Layer 5 of a small transformer language model trained on English Wikipedia (8 layers, counted from 0, width 128).
A neuron adds its activation times its output weights to the MLP's output. To switch it off is to set its activation to zero at one token and run the rest of the model.
A neuron's activation on a vector x is ReLU(weights . x + bias), where the dot is the dot product.

Input weights of the MLP neurons that the questions are about. A number n stands for (n - 128) times 0.0025.
n8 (bias -0.092): 132, 251, 125, 89, 195, 149, 128, 158, 102, 167, 128, 158, 130, 154, 132, 134, 163, 174, 102, 122, 183, 169, 87, 106, 98, 138, 59, 152, 104, 118, 104, 124, 90, 92, 143, 129, 104, 153, 134, 123, 115, 124, 102, 83, 135, 113, 199, 125, 89, 101, 89, 154, 178, 144, 176, 166, 202, 108, 169, 152, 137, 117, 134, 121, 125, 87, 171, 116, 72, 84, 134, 139, 144, 111, 158, 113, 116, 93, 140, 130, 187, 116, 132, 119, 124, 138, 146, 104, 54, 153, 86, 71, 104, 98, 97, 111, 117, 177, 100, 112, 85, 77, 168, 104, 120, 149, 73, 84, 159, 177, 103, 113, 150, 123, 106, 168, 112, 122, 104, 161, 128, 130, 149, 91, 123, 162, 149, 134
n79 (bias -0.039): 137, 131, 87, 128, 148, 133, 99, 130, 157, 137, 91, 138, 88, 121, 132, 129, 106, 125, 154, 150, 106, 165, 177, 126, 90, 166, 156, 113, 117, 116, 117, 130, 134, 129, 107, 106, 128, 126, 167, 132, 113, 96, 173, 113, 123, 146, 182, 86, 83, 179, 185, 65, 145, 115, 162, 114, 166, 116, 148, 114, 155, 129, 120, 142, 110, 71, 114, 117, 190, 138, 89, 86, 61, 175, 205, 85, 146, 123, 107, 115, 110, 93, 149, 121, 132, 131, 147, 116, 134, 162, 126, 113, 120, 192, 131, 150, 69, 149, 75, 152, 87, 112, 95, 130, 124, 166, 143, 188, 129, 177, 143, 153, 152, 127, 123, 102, 126, 107, 130, 143, 143, 113, 128, 139, 116, 148, 141, 151
n119 (bias -0.010): 164, 122, 178, 131, 130, 147, 129, 139, 66, 180, 151, 103, 77, 95, 163, 58, 146, 97, 112, 89, 125, 146, 135, 137, 142, 141, 94, 150, 103, 107, 102, 154, 135, 137, 156, 149, 116, 111, 111, 105, 106, 132, 146, 104, 169, 116, 128, 101, 132, 96, 145, 70, 147, 77, 148, 136, 182, 121, 105, 111, 80, 140, 149, 175, 105, 166, 122, 163, 144, 153, 91, 168, 117, 183, 127, 118, 206, 151, 95, 144, 120, 159, 157, 135, 106, 68, 88, 149, 137, 166, 173, 90, 109, 182, 115, 127, 136, 111, 143, 186, 107, 127, 157, 120, 114, 109, 146, 81, 179, 142, 103, 103, 116, 105, 143, 104, 163, 152, 78, 105, 103, 155, 115, 137, 63, 133, 93, 152
n163 (bias -0.048): 147, 107, 182, 153, 181, 155, 151, 172, 129, 121, 132, 109, 151, 58, 133, 137, 121, 184, 113, 164, 100, 210, 64, 130, 158, 172, 126, 178, 107, 160, 173, 164, 98, 148, 219, 153, 133, 108, 152, 126, 96, 95, 113, 84, 139, 122, 160, 125, 133, 103, 152, 110, 127, 97, 184, 110, 204, 111, 132, 179, 162, 115, 92, 109, 83, 164, 152, 120, 168, 121, 93, 175, 111, 203, 87, 138, 129, 119, 87, 100, 100, 83, 90, 106, 148, 131, 127, 115, 109, 121, 100, 90, 44, 160, 91, 157, 106, 93, 128, 148, 128, 91, 125, 101, 141, 130, 90, 130, 112, 128, 153, 91, 203, 47, 114, 144, 115, 185, 113, 91, 127, 113, 161, 135, 62, 95, 79, 131
n243 (bias -0.052): 139, 113, 181, 27, 112, 95, 137, 185, 126, 181, 178, 137, 128, 108, 136, 131, 106, 64, 127, 126, 63, 145, 84, 78, 160, 101, 145, 124, 106, 116, 112, 195, 121, 159, 118, 128, 148, 183, 149, 101, 96, 125, 111, 82, 150, 131, 188, 186, 144, 94, 112, 108, 149, 142, 116, 123, 92, 118, 143, 122, 155, 123, 110, 149, 83, 120, 118, 144, 136, 146, 128, 128, 169, 152, 147, 156, 126, 160, 155, 141, 163, 44, 148, 118, 62, 127, 148, 158, 77, 161, 139, 82, 79, 95, 141, 171, 122, 145, 82, 167, 82, 147, 168, 130, 93, 182, 108, 120, 104, 108, 119, 113, 150, 182, 137, 153, 100, 154, 145, 117, 122, 121, 170, 135, 55, 134, 132, 142
n276 (bias -0.036): 167, 127, 138, 117, 114, 102, 170, 187, 125, 63, 132, 156, 105, 178, 127, 126, 131, 130, 132, 101, 141, 167, 136, 125, 204, 122, 78, 163, 131, 148, 95, 158, 117, 168, 136, 135, 177, 157, 158, 114, 112, 139, 123, 118, 163, 135, 160, 140, 179, 51, 108, 114, 140, 148, 74, 137, 116, 163, 189, 137, 181, 108, 82, 107, 143, 130, 103, 98, 156, 160, 100, 126, 108, 105, 104, 111, 113, 80, 107, 108, 169, 127, 100, 116, 82, 76, 137, 161, 125, 159, 94, 115, 133, 91, 114, 154, 115, 145, 73, 153, 132, 165, 80, 117, 97, 190, 94, 145, 141, 133, 68, 123, 139, 139, 185, 146, 167, 164, 75, 100, 148, 126, 144, 106, 94, 132, 92, 152
n384 (bias -0.075): 183, 130, 181, 95, 132, 141, 117, 123, 96, 137, 105, 173, 126, 115, 149, 96, 102, 90, 138, 130, 176, 141, 48, 153, 176, 113, 117, 100, 99, 104, 93, 134, 132, 139, 199, 89, 102, 126, 141, 100, 87, 144, 146, 115, 164, 159, 132, 95, 155, 115, 91, 52, 179, 98, 214, 133, 108, 163, 169, 136, 156, 122, 83, 158, 109, 157, 158, 123, 133, 143, 122, 111, 89, 115, 134, 136, 130, 158, 113, 91, 127, 115, 153, 174, 162, 80, 149, 141, 114, 149, 112, 52, 108, 105, 202, 193, 149, 122, 81, 141, 121, 179, 115, 129, 114, 131, 169, 122, 145, 159, 76, 158, 118, 87, 116, 141, 143, 78, 173, 135, 140, 82, 148, 136, 197, 131, 67, 133
n444 (bias -0.074): 124, 138, 178, 122, 148, 165, 124, 132, 203, 130, 133, 92, 200, 102, 131, 124, 154, 115, 117, 83, 124, 104, 113, 119, 124, 124, 86, 207, 169, 150, 109, 136, 61, 114, 108, 131, 141, 175, 132, 64, 132, 170, 99, 109, 123, 170, 125, 120, 129, 92, 109, 130, 129, 108, 178, 144, 107, 132, 94, 120, 131, 77, 58, 134, 92, 150, 107, 131, 128, 148, 63, 95, 183, 99, 118, 163, 87, 126, 141, 176, 111, 130, 95, 124, 152, 126, 120, 99, 105, 195, 83, 104, 101, 142, 132, 125, 130, 128, 84, 164, 122, 117, 175, 164, 142, 158, 104, 94, 110, 115, 157, 126, 137, 74, 121, 171, 143, 150, 174, 127, 145, 145, 175, 173, 117, 127, 122, 81

Output weights of the MLP neurons that the questions are about. A number n stands for (n - 128) times 0.0037.
n8: 144, 127, 127, 117, 134, 92, 119, 109, 129, 123, 141, 154, 122, 124, 179, 162, 119, 147, 141, 152, 136, 114, 127, 124, 145, 138, 127, 130, 122, 127, 134, 137, 125, 162, 127, 146, 148, 122, 139, 86, 126, 136, 132, 153, 115, 112, 170, 85, 103, 80, 123, 118, 65, 110, 140, 101, 150, 124, 132, 146, 86, 112, 111, 127, 102, 124, 152, 157, 159, 143, 150, 148, 133, 118, 124, 137, 141, 76, 107, 143, 101, 154, 135, 116, 144, 152, 143, 106, 126, 102, 99, 155, 132, 75, 147, 134, 120, 117, 115, 121, 141, 133, 166, 108, 122, 140, 151, 120, 124, 133, 92, 105, 132, 147, 110, 99, 121, 152, 114, 157, 145, 131, 146, 150, 132, 144, 131, 116
n79: 123, 132, 136, 131, 107, 129, 142, 129, 107, 122, 115, 137, 136, 144, 142, 110, 142, 134, 160, 136, 139, 114, 121, 128, 115, 117, 118, 107, 122, 175, 148, 139, 146, 126, 131, 131, 136, 129, 108, 152, 123, 108, 128, 144, 141, 113, 106, 127, 114, 121, 124, 123, 133, 118, 113, 119, 126, 134, 147, 120, 114, 103, 158, 132, 153, 125, 115, 102, 130, 152, 155, 125, 133, 129, 115, 123, 135, 122, 132, 110, 150, 135, 113, 108, 155, 144, 97, 155, 125, 109, 160, 135, 127, 112, 151, 128, 114, 106, 101, 142, 149, 128, 137, 145, 105, 128, 111, 103, 142, 102, 137, 139, 143, 134, 126, 126, 143, 119, 147, 114, 140, 65, 124, 128, 126, 126, 128, 147
n119: 143, 136, 136, 120, 147, 137, 110, 132, 131, 129, 129, 116, 129, 126, 139, 133, 126, 123, 135, 124, 128, 119, 121, 132, 144, 121, 133, 123, 111, 123, 113, 130, 115, 129, 128, 131, 137, 132, 125, 126, 135, 129, 126, 116, 118, 116, 131, 129, 133, 134, 126, 127, 116, 126, 132, 133, 131, 130, 115, 121, 132, 109, 127, 141, 129, 136, 128, 121, 127, 121, 125, 137, 117, 110, 137, 123, 127, 131, 128, 138, 123, 146, 132, 112, 113, 128, 108, 124, 133, 141, 249, 125, 117, 125, 133, 131, 126, 133, 189, 109, 128, 101, 130, 133, 123, 118, 122, 126, 119, 124, 119, 142, 158, 112, 115, 109, 140, 126, 127, 131, 146, 82, 137, 131, 131, 131, 136, 109
n163: 95, 163, 111, 111, 139, 145, 149, 107, 102, 106, 114, 156, 106, 122, 130, 128, 97, 128, 138, 140, 134, 112, 118, 141, 137, 68, 111, 103, 96, 188, 178, 115, 134, 152, 166, 139, 161, 146, 137, 155, 113, 119, 100, 177, 162, 109, 130, 98, 122, 103, 101, 146, 112, 149, 147, 104, 118, 139, 144, 143, 106, 123, 115, 109, 140, 106, 121, 137, 109, 116, 110, 107, 140, 119, 134, 130, 124, 128, 130, 100, 108, 111, 123, 96, 117, 127, 171, 144, 119, 113, 178, 157, 175, 109, 135, 165, 149, 153, 93, 129, 113, 150, 126, 166, 123, 143, 118, 158, 145, 103, 101, 133, 94, 142, 138, 105, 154, 132, 120, 108, 129, 106, 79, 128, 104, 139, 118, 133
n243: 92, 116, 125, 124, 130, 81, 117, 139, 131, 129, 152, 157, 138, 115, 144, 118, 122, 106, 119, 153, 93, 121, 120, 149, 135, 159, 125, 111, 135, 104, 98, 132, 118, 140, 121, 115, 129, 120, 169, 154, 110, 107, 139, 127, 139, 113, 97, 149, 105, 131, 125, 156, 144, 126, 148, 135, 135, 138, 136, 142, 147, 142, 114, 134, 124, 119, 100, 149, 147, 121, 112, 150, 129, 103, 129, 159, 157, 130, 183, 96, 117, 144, 101, 127, 116, 133, 107, 109, 165, 118, 180, 143, 123, 132, 126, 126, 104, 155, 105, 141, 96, 116, 124, 115, 134, 130, 136, 133, 110, 130, 144, 146, 163, 170, 119, 150, 125, 122, 126, 124, 108, 97, 106, 124, 121, 128, 131, 138
n276: 125, 144, 121, 143, 117, 130, 150, 142, 127, 139, 135, 140, 113, 96, 140, 120, 114, 131, 103, 130, 100, 140, 140, 110, 137, 108, 85, 107, 135, 110, 142, 121, 129, 125, 139, 124, 136, 139, 132, 188, 116, 147, 127, 147, 126, 133, 117, 120, 117, 108, 108, 129, 126, 110, 145, 151, 151, 118, 119, 110, 190, 140, 110, 160, 125, 114, 123, 117, 123, 125, 131, 141, 112, 107, 113, 176, 126, 134, 161, 123, 136, 125, 141, 131, 144, 142, 135, 151, 111, 124, 143, 118, 132, 128, 132, 126, 120, 112, 150, 136, 170, 101, 121, 102, 148, 138, 130, 111, 120, 97, 89, 135, 115, 153, 121, 118, 152, 107, 117, 111, 136, 150, 149, 126, 141, 113, 93, 111
n384: 81, 131, 108, 120, 125, 96, 125, 75, 107, 155, 106, 106, 166, 129, 112, 140, 117, 87, 125, 100, 119, 102, 163, 122, 94, 146, 99, 138, 136, 148, 156, 127, 111, 142, 126, 121, 120, 151, 89, 142, 139, 156, 129, 149, 169, 177, 117, 106, 141, 129, 157, 158, 125, 153, 130, 123, 145, 106, 107, 120, 142, 128, 162, 107, 80, 141, 99, 160, 120, 156, 150, 121, 148, 106, 170, 129, 117, 161, 98, 145, 135, 143, 96, 115, 100, 127, 115, 139, 104, 120, 122, 115, 130, 90, 88, 121, 165, 149, 144, 139, 128, 131, 137, 142, 162, 167, 115, 144, 114, 141, 133, 122, 139, 97, 150, 112, 144, 147, 121, 131, 149, 116, 137, 115, 124, 104, 102, 106
n444: 155, 137, 134, 174, 100, 105, 141, 118, 98, 117, 147, 154, 145, 115, 147, 134, 130, 117, 129, 129, 111, 111, 136, 112, 150, 143, 104, 111, 97, 155, 132, 143, 111, 109, 133, 141, 146, 103, 131, 106, 114, 137, 144, 110, 155, 115, 112, 135, 123, 134, 114, 166, 151, 111, 118, 119, 122, 147, 150, 130, 146, 126, 128, 121, 135, 129, 108, 127, 130, 140, 141, 145, 142, 140, 124, 125, 100, 187, 123, 105, 136, 127, 123, 110, 132, 155, 118, 131, 112, 86, 160, 152, 157, 155, 116, 115, 141, 113, 120, 155, 111, 98, 134, 113, 152, 127, 88, 148, 97, 149, 133, 137, 161, 145, 107, 138, 118, 134, 105, 159, 91, 146, 102, 108, 130, 96, 99, 120

Each question names a token from some text and the token that comes next. It shows the vector x that enters the MLP there. A number n stands for (n - 128) times 0.048.

Then comes g, the gradient of the next token's log-probability with respect to the MLP's output, scaled to length 1. A neuron's effect is roughly proportional to its activation times (output weights . g). A number n stands for (n - 128) times 0.0028.

"P", then "og"
x: 114, 135, 131, 119, 73, 118, 164, 99, 116, 119, 134, 103, 86, 120, 119, 149, 140, 138, 124, 149, 150, 118, 125, 115, 78, 127, 131, 162, 164, 131, 146, 88, 115, 116, 135, 117, 146, 128, 143, 127, 111, 122, 106, 139, 155, 92, 136, 164, 113, 117, 92, 146, 127, 146, 135, 159, 129, 123, 157, 96, 143, 141, 136, 111, 93, 122, 142, 152, 132, 119, 120, 146, 142, 130, 124, 210, 124, 104, 228, 129, 139, 149, 124, 120, 114, 131, 126, 106, 113, 95, 165, 116, 126, 105, 136, 141, 122, 103, 166, 113, 176, 87, 111, 141, 124, 132, 88, 146, 126, 104, 148, 78, 163, 93, 83, 147, 149, 150, 110, 157, 127, 151, 90, 76, 127, 125, 132, 114
g: 152, 122, 125, 149, 116, 101, 99, 202, 135, 170, 125, 106, 152, 91, 156, 144, 110, 111, 101, 134, 124, 162, 106, 65, 146, 174, 174, 130, 101, 104, 92, 84, 96, 115, 111, 138, 124, 162, 105, 112, 149, 111, 108, 64, 122, 129, 101, 157, 156, 81, 171, 149, 128, 101, 89, 58, 177, 118, 137, 112, 100, 101, 91, 109, 127, 92, 152, 76, 154, 177, 175, 122, 121, 77, 101, 201, 127, 155, 160, 118, 82, 114, 161, 127, 166, 93, 128, 143, 164, 85, 101, 117, 183, 154, 133, 122, 115, 151, 133, 129, 118, 57, 91, 138, 82, 134, 114, 174, 181, 139, 136, 136, 124, 185, 121, 86, 77, 185, 160, 171, 182, 138, 155, 148, 162, 126, 144, 139
Which neuron, switched off, raises the next token's probability most? n163

"K", then "al"
x: 120, 131, 145, 105, 66, 116, 145, 153, 128, 111, 152, 116, 118, 149, 125, 162, 118, 106, 98, 150, 107, 64, 149, 126, 131, 120, 143, 150, 121, 125, 123, 125, 111, 140, 112, 87, 109, 141, 149, 113, 128, 132, 147, 158, 135, 109, 119, 126, 113, 105, 146, 126, 118, 138, 143, 140, 127, 131, 148, 146, 141, 149, 125, 112, 140, 105, 84, 143, 103, 125, 95, 120, 144, 136, 133, 202, 86, 138, 231, 105, 106, 112, 130, 104, 106, 109, 129, 125, 151, 119, 194, 118, 135, 111, 139, 158, 147, 119, 142, 131, 176, 126, 137, 154, 120, 124, 120, 104, 116, 92, 161, 78, 91, 135, 132, 152, 106, 139, 126, 121, 133, 148, 101, 131, 111, 105, 186, 67
g: 133, 134, 189, 113, 137, 96, 122, 91, 112, 168, 131, 149, 166, 114, 157, 99, 152, 115, 217, 122, 118, 151, 102, 114, 146, 184, 147, 93, 157, 93, 163, 146, 87, 121, 107, 156, 138, 139, 85, 115, 120, 88, 129, 118, 142, 131, 113, 141, 131, 83, 110, 169, 141, 29, 140, 123, 201, 148, 137, 101, 82, 156, 70, 127, 155, 179, 110, 101, 169, 115, 128, 141, 142, 124, 150, 119, 131, 159, 136, 119, 94, 131, 212, 106, 136, 160, 142, 156, 91, 94, 153, 178, 167, 130, 88, 156, 150, 61, 62, 121, 155, 92, 118, 111, 169, 120, 148, 136, 89, 104, 109, 104, 120, 125, 96, 151, 83, 197, 69, 106, 106, 117, 162, 145, 116, 88, 136, 134
Which neuron, switched off, lowers the next token's probability most? n444

"us", then "z"
x: 79, 134, 107, 175, 141, 124, 118, 139, 101, 128, 112, 98, 92, 160, 102, 163, 170, 170, 131, 145, 119, 132, 123, 118, 103, 83, 120, 154, 122, 166, 163, 125, 122, 87, 115, 140, 143, 85, 189, 171, 141, 134, 83, 147, 131, 97, 140, 127, 138, 124, 134, 138, 90, 138, 149, 197, 139, 158, 143, 110, 132, 150, 184, 129, 125, 131, 133, 124, 117, 163, 105, 118, 117, 121, 117, 113, 153, 117, 171, 136, 141, 144, 147, 154, 99, 109, 113, 115, 149, 118, 155, 118, 151, 108, 143, 152, 156, 117, 128, 57, 108, 90, 99, 185, 102, 132, 137, 67, 99, 153, 136, 85, 113, 163, 88, 129, 120, 126, 102, 117, 149, 138, 93, 100, 96, 100, 146, 112
g: 115, 124, 103, 117, 97, 116, 137, 121, 110, 107, 102, 153, 143, 150, 161, 93, 150, 132, 82, 91, 56, 119, 171, 115, 107, 148, 146, 87, 119, 101, 180, 136, 151, 191, 110, 92, 210, 108, 130, 153, 128, 132, 133, 134, 106, 133, 120, 147, 159, 115, 131, 118, 92, 156, 98, 168, 117, 151, 115, 147, 153, 121, 86, 124, 128, 71, 73, 121, 176, 70, 95, 140, 144, 108, 90, 205, 70, 106, 148, 85, 141, 154, 199, 121, 186, 140, 96, 125, 148, 83, 171, 167, 94, 134, 104, 175, 107, 103, 136, 86, 138, 81, 146, 129, 97, 157, 192, 123, 104, 149, 118, 112, 123, 159, 139, 178, 145, 89, 122, 104, 156, 157, 92, 119, 155, 161, 110, 209
Which neuron, switched off, lowers the next token's probability most? n8

"u", then "v"
x: 148, 118, 132, 161, 144, 89, 137, 152, 74, 145, 112, 118, 156, 130, 94, 125, 131, 142, 150, 138, 108, 97, 121, 145, 148, 106, 128, 85, 149, 104, 163, 77, 104, 119, 123, 115, 126, 122, 153, 154, 152, 179, 103, 122, 118, 134, 125, 90, 114, 130, 161, 172, 119, 121, 129, 196, 128, 123, 129, 108, 116, 125, 167, 127, 93, 174, 166, 133, 87, 115, 137, 138, 126, 107, 126, 144, 142, 99, 188, 74, 140, 126, 145, 84, 140, 112, 142, 112, 141, 73, 141, 104, 139, 124, 159, 161, 153, 125, 138, 78, 163, 127, 112, 154, 125, 107, 178, 99, 107, 136, 147, 98, 68, 161, 97, 142, 136, 153, 115, 126, 148, 129, 175, 82, 178, 101, 95, 105
g: 131, 72, 105, 127, 210, 136, 161, 148, 132, 88, 53, 136, 120, 125, 93, 144, 122, 130, 113, 155, 134, 113, 143, 42, 136, 136, 159, 157, 161, 91, 120, 125, 157, 50, 111, 141, 135, 131, 103, 193, 66, 143, 87, 135, 117, 149, 174, 153, 145, 128, 143, 103, 146, 143, 110, 152, 127, 181, 77, 156, 143, 166, 148, 93, 134, 93, 146, 146, 114, 166, 108, 43, 161, 86, 167, 163, 125, 66, 103, 112, 147, 129, 144, 162, 154, 135, 162, 139, 106, 97, 141, 81, 44, 157, 92, 150, 122, 130, 141, 123, 132, 113, 116, 160, 153, 164, 116, 185, 175, 102, 95, 133, 115, 131, 153, 133, 98, 110, 128, 136, 82, 141, 163, 155, 164, 131, 106, 83
Which neuron, switched off, lowers the next token's probability most? n384

"| ", then "0"
x: 141, 116, 156, 157, 144, 150, 155, 110, 101, 134, 121, 121, 133, 101, 130, 119, 102, 147, 138, 170, 102, 125, 91, 139, 130, 133, 133, 122, 159, 114, 130, 116, 128, 134, 107, 102, 102, 92, 110, 182, 97, 122, 135, 150, 125, 143, 108, 104, 72, 101, 158, 155, 115, 111, 129, 167, 128, 126, 95, 124, 165, 108, 133, 111, 85, 159, 91, 137, 125, 154, 119, 165, 128, 125, 131, 181, 123, 130, 98, 105, 126, 193, 136, 98, 148, 121, 65, 149, 140, 62, 191, 90, 128, 108, 139, 122, 131, 114, 194, 119, 184, 128, 145, 154, 143, 117, 135, 93, 92, 134, 178, 137, 152, 123, 134, 120, 114, 117, 152, 146, 128, 114, 89, 140, 142, 104, 167, 103
g: 126, 156, 117, 155, 134, 156, 87, 88, 162, 151, 96, 115, 143, 187, 104, 178, 152, 148, 138, 156, 116, 79, 145, 140, 132, 97, 158, 134, 104, 121, 122, 151, 82, 146, 196, 81, 74, 68, 123, 95, 77, 163, 120, 178, 139, 136, 96, 97, 150, 163, 86, 81, 138, 90, 103, 162, 80, 138, 112, 128, 142, 125, 161, 92, 118, 97, 132, 153, 151, 96, 177, 64, 103, 77, 166, 138, 106, 126, 124, 148, 167, 111, 123, 133, 119, 116, 136, 107, 103, 151, 143, 113, 231, 141, 145, 129, 152, 108, 161, 163, 119, 177, 160, 161, 165, 122, 125, 144, 123, 168, 46, 68, 138, 134, 65, 145, 171, 83, 122, 147, 109, 121, 127, 129, 159, 141, 127, 84
Which neuron, switched off, lowers the next token's probability most? n163

"con", then "qu"
x: 154, 92, 97, 123, 85, 113, 129, 115, 91, 110, 114, 95, 134, 139, 144, 127, 159, 113, 115, 142, 116, 138, 124, 112, 155, 142, 147, 158, 137, 120, 82, 160, 146, 72, 151, 107, 84, 115, 142, 212, 135, 125, 107, 179, 126, 142, 146, 144, 136, 89, 141, 137, 134, 141, 118, 162, 136, 162, 157, 102, 148, 113, 128, 137, 163, 143, 69, 128, 105, 144, 166, 130, 93, 122, 129, 143, 144, 142, 145, 136, 131, 155, 114, 75, 103, 131, 156, 118, 134, 100, 174, 115, 134, 121, 112, 147, 120, 106, 159, 148, 225, 160, 106, 172, 155, 112, 80, 95, 126, 110, 143, 92, 78, 101, 124, 117, 89, 108, 85, 120, 159, 149, 145, 86, 124, 150, 125, 108
g: 55, 102, 75, 212, 104, 139, 137, 69, 129, 143, 156, 159, 104, 95, 122, 115, 134, 152, 123, 161, 91, 154, 168, 147, 135, 145, 95, 109, 118, 107, 131, 102, 130, 118, 82, 84, 135, 104, 162, 165, 87, 152, 101, 134, 141, 120, 121, 113, 101, 137, 94, 141, 92, 57, 108, 182, 115, 174, 127, 107, 157, 177, 200, 111, 147, 86, 132, 114, 143, 155, 114, 109, 138, 166, 134, 151, 136, 116, 164, 125, 48, 124, 158, 161, 92, 118, 135, 113, 221, 108, 138, 142, 139, 148, 162, 168, 147, 164, 150, 138, 93, 146, 130, 100, 125, 144, 97, 45, 113, 99, 145, 106, 108, 185, 187, 132, 107, 135, 96, 102, 127, 180, 104, 137, 167, 110, 95, 152
Which neuron, switched off, lowers the next token's probability most? n276

"od", then ", "
x: 148, 121, 95, 118, 143, 138, 80, 96, 139, 126, 112, 121, 151, 143, 123, 131, 135, 128, 95, 115, 98, 111, 155, 169, 125, 120, 186, 110, 130, 139, 139, 140, 117, 147, 141, 97, 124, 108, 109, 134, 132, 118, 158, 134, 149, 177, 112, 140, 78, 93, 82, 147, 92, 139, 118, 148, 141, 100, 117, 113, 141, 131, 117, 133, 102, 168, 83, 101, 74, 120, 155, 143, 131, 131, 138, 135, 109, 127, 180, 103, 111, 171, 168, 46, 135, 133, 129, 150, 129, 150, 149, 132, 148, 126, 148, 109, 160, 116, 98, 118, 161, 134, 98, 133, 114, 151, 174, 118, 55, 123, 144, 141, 131, 165, 84, 164, 99, 108, 148, 154, 164, 155, 114, 122, 128, 93, 155, 90
g: 124, 99, 133, 121, 180, 68, 141, 70, 140, 102, 183, 125, 135, 145, 167, 163, 127, 110, 151, 148, 175, 142, 82, 102, 145, 100, 117, 124, 73, 130, 154, 116, 171, 123, 134, 162, 140, 122, 113, 107, 128, 91, 101, 118, 113, 129, 154, 89, 119, 163, 111, 146, 140, 126, 148, 123, 45, 168, 116, 110, 135, 181, 137, 96, 118, 139, 120, 88, 118, 106, 114, 140, 153, 140, 121, 135, 134, 148, 142, 94, 58, 144, 170, 57, 135, 170, 87, 134, 149, 121, 132, 165, 135, 62, 111, 110, 104, 67, 131, 112, 91, 173, 194, 92, 148, 68, 151, 171, 160, 110, 129, 107, 99, 166, 153, 157, 105, 154, 176, 205, 164, 71, 108, 140, 80, 167, 178, 152
Which neuron, switched off, lowers the next token's probability most? n444

"ul", then "ly "
x: 127, 144, 87, 171, 119, 115, 153, 119, 125, 102, 92, 122, 89, 145, 156, 162, 163, 138, 99, 162, 137, 62, 161, 107, 127, 68, 93, 117, 151, 119, 130, 161, 114, 85, 118, 161, 130, 122, 86, 190, 162, 107, 100, 127, 150, 146, 117, 129, 93, 185, 113, 100, 111, 116, 130, 95, 92, 135, 122, 153, 124, 142, 154, 87, 126, 117, 129, 172, 159, 196, 131, 132, 104, 121, 128, 145, 114, 114, 164, 125, 171, 144, 159, 91, 152, 146, 123, 118, 138, 112, 153, 115, 141, 144, 127, 108, 115, 134, 112, 103, 133, 118, 108, 151, 147, 106, 166, 166, 154, 138, 106, 135, 112, 102, 114, 90, 155, 136, 108, 126, 126, 150, 99, 65, 126, 122, 202, 122
g: 82, 140, 143, 146, 203, 119, 138, 134, 76, 119, 135, 102, 92, 158, 168, 61, 126, 144, 94, 142, 152, 84, 150, 102, 108, 171, 80, 129, 129, 110, 136, 147, 130, 62, 184, 156, 166, 123, 116, 135, 123, 116, 115, 131, 97, 95, 79, 154, 123, 101, 100, 146, 185, 175, 36, 75, 115, 143, 132, 113, 161, 165, 99, 147, 187, 131, 132, 162, 144, 137, 142, 129, 87, 159, 174, 118, 148, 182, 108, 86, 101, 85, 168, 162, 135, 104, 105, 106, 88, 151, 118, 91, 151, 198, 136, 103, 117, 157, 158, 161, 108, 106, 133, 130, 114, 92, 103, 101, 145, 182, 116, 100, 145, 140, 171, 109, 124, 131, 163, 169, 160, 96, 107, 141, 101, 59, 136, 161
Which neuron, switched off, lowers the next token's probability most? n79

"K", then "G"
x: 119, 128, 140, 115, 73, 90, 145, 155, 142, 129, 149, 95, 110, 143, 137, 166, 98, 108, 106, 138, 98, 89, 135, 126, 107, 113, 135, 134, 103, 127, 138, 125, 98, 125, 120, 134, 102, 115, 150, 158, 118, 133, 156, 149, 136, 95, 123, 108, 122, 114, 147, 144, 130, 146, 150, 172, 141, 147, 128, 150, 140, 124, 120, 115, 130, 108, 88, 156, 118, 137, 100, 123, 125, 121, 138, 191, 97, 123, 233, 102, 131, 102, 130, 135, 119, 96, 135, 125, 167, 96, 188, 103, 116, 103, 126, 153, 155, 102, 167, 94, 195, 114, 133, 142, 138, 132, 144, 126, 107, 119, 167, 95, 122, 158, 111, 151, 117, 137, 129, 120, 125, 120, 81, 127, 77, 106, 160, 104
g: 105, 135, 120, 150, 131, 110, 121, 176, 110, 81, 142, 96, 147, 70, 102, 154, 143, 130, 63, 133, 105, 142, 178, 94, 84, 71, 154, 99, 108, 170, 132, 113, 134, 133, 172, 130, 143, 131, 198, 199, 117, 111, 94, 131, 190, 123, 125, 102, 136, 88, 99, 121, 147, 121, 126, 138, 114, 157, 78, 102, 150, 106, 192, 122, 106, 167, 108, 148, 128, 115, 143, 106, 132, 95, 120, 159, 163, 145, 113, 165, 70, 173, 159, 53, 156, 111, 93, 140, 173, 116, 181, 111, 135, 98, 133, 112, 65, 113, 159, 144, 128, 110, 169, 110, 153, 99, 110, 116, 121, 139, 119, 192, 146, 133, 104, 126, 177, 100, 109, 93, 40, 181, 113, 146, 147, 147, 193, 152
Which neuron, switched off, lowers the next token's probability most? n243

",", then "9"
x: 145, 117, 117, 102, 94, 116, 166, 124, 71, 155, 98, 114, 130, 164, 119, 124, 126, 133, 159, 134, 98, 136, 109, 142, 129, 95, 108, 115, 95, 146, 143, 112, 115, 110, 175, 127, 104, 106, 133, 189, 138, 135, 149, 119, 122, 130, 130, 114, 148, 173, 132, 158, 144, 157, 142, 119, 124, 174, 153, 98, 149, 122, 150, 119, 143, 112, 127, 182, 119, 137, 180, 95, 100, 85, 149, 106, 125, 122, 138, 84, 135, 119, 129, 162, 152, 96, 93, 97, 130, 100, 203, 103, 180, 93, 137, 104, 171, 91, 175, 120, 146, 139, 137, 143, 161, 116, 197, 125, 113, 124, 122, 123, 76, 113, 63, 113, 122, 130, 132, 115, 118, 122, 101, 108, 166, 129, 134, 139
g: 145, 165, 109, 112, 147, 186, 131, 80, 110, 127, 146, 80, 108, 143, 108, 110, 129, 76, 110, 126, 135, 110, 99, 133, 99, 128, 104, 133, 124, 92, 116, 132, 97, 130, 147, 118, 129, 190, 172, 138, 91, 154, 81, 150, 158, 119, 122, 116, 77, 140, 72, 116, 113, 151, 204, 43, 144, 164, 138, 104, 121, 142, 147, 163, 134, 180, 126, 109, 172, 107, 113, 104, 92, 115, 136, 146, 106, 136, 100, 241, 121, 133, 105, 186, 83, 96, 127, 122, 104, 149, 121, 112, 159, 94, 115, 155, 188, 80, 119, 113, 141, 96, 104, 133, 146, 113, 101, 148, 113, 146, 115, 132, 141, 84, 151, 198, 182, 114, 190, 106, 91, 123, 212, 147, 169, 150, 105, 130
Which neuron, switched off, lowers the next token's probability most? n384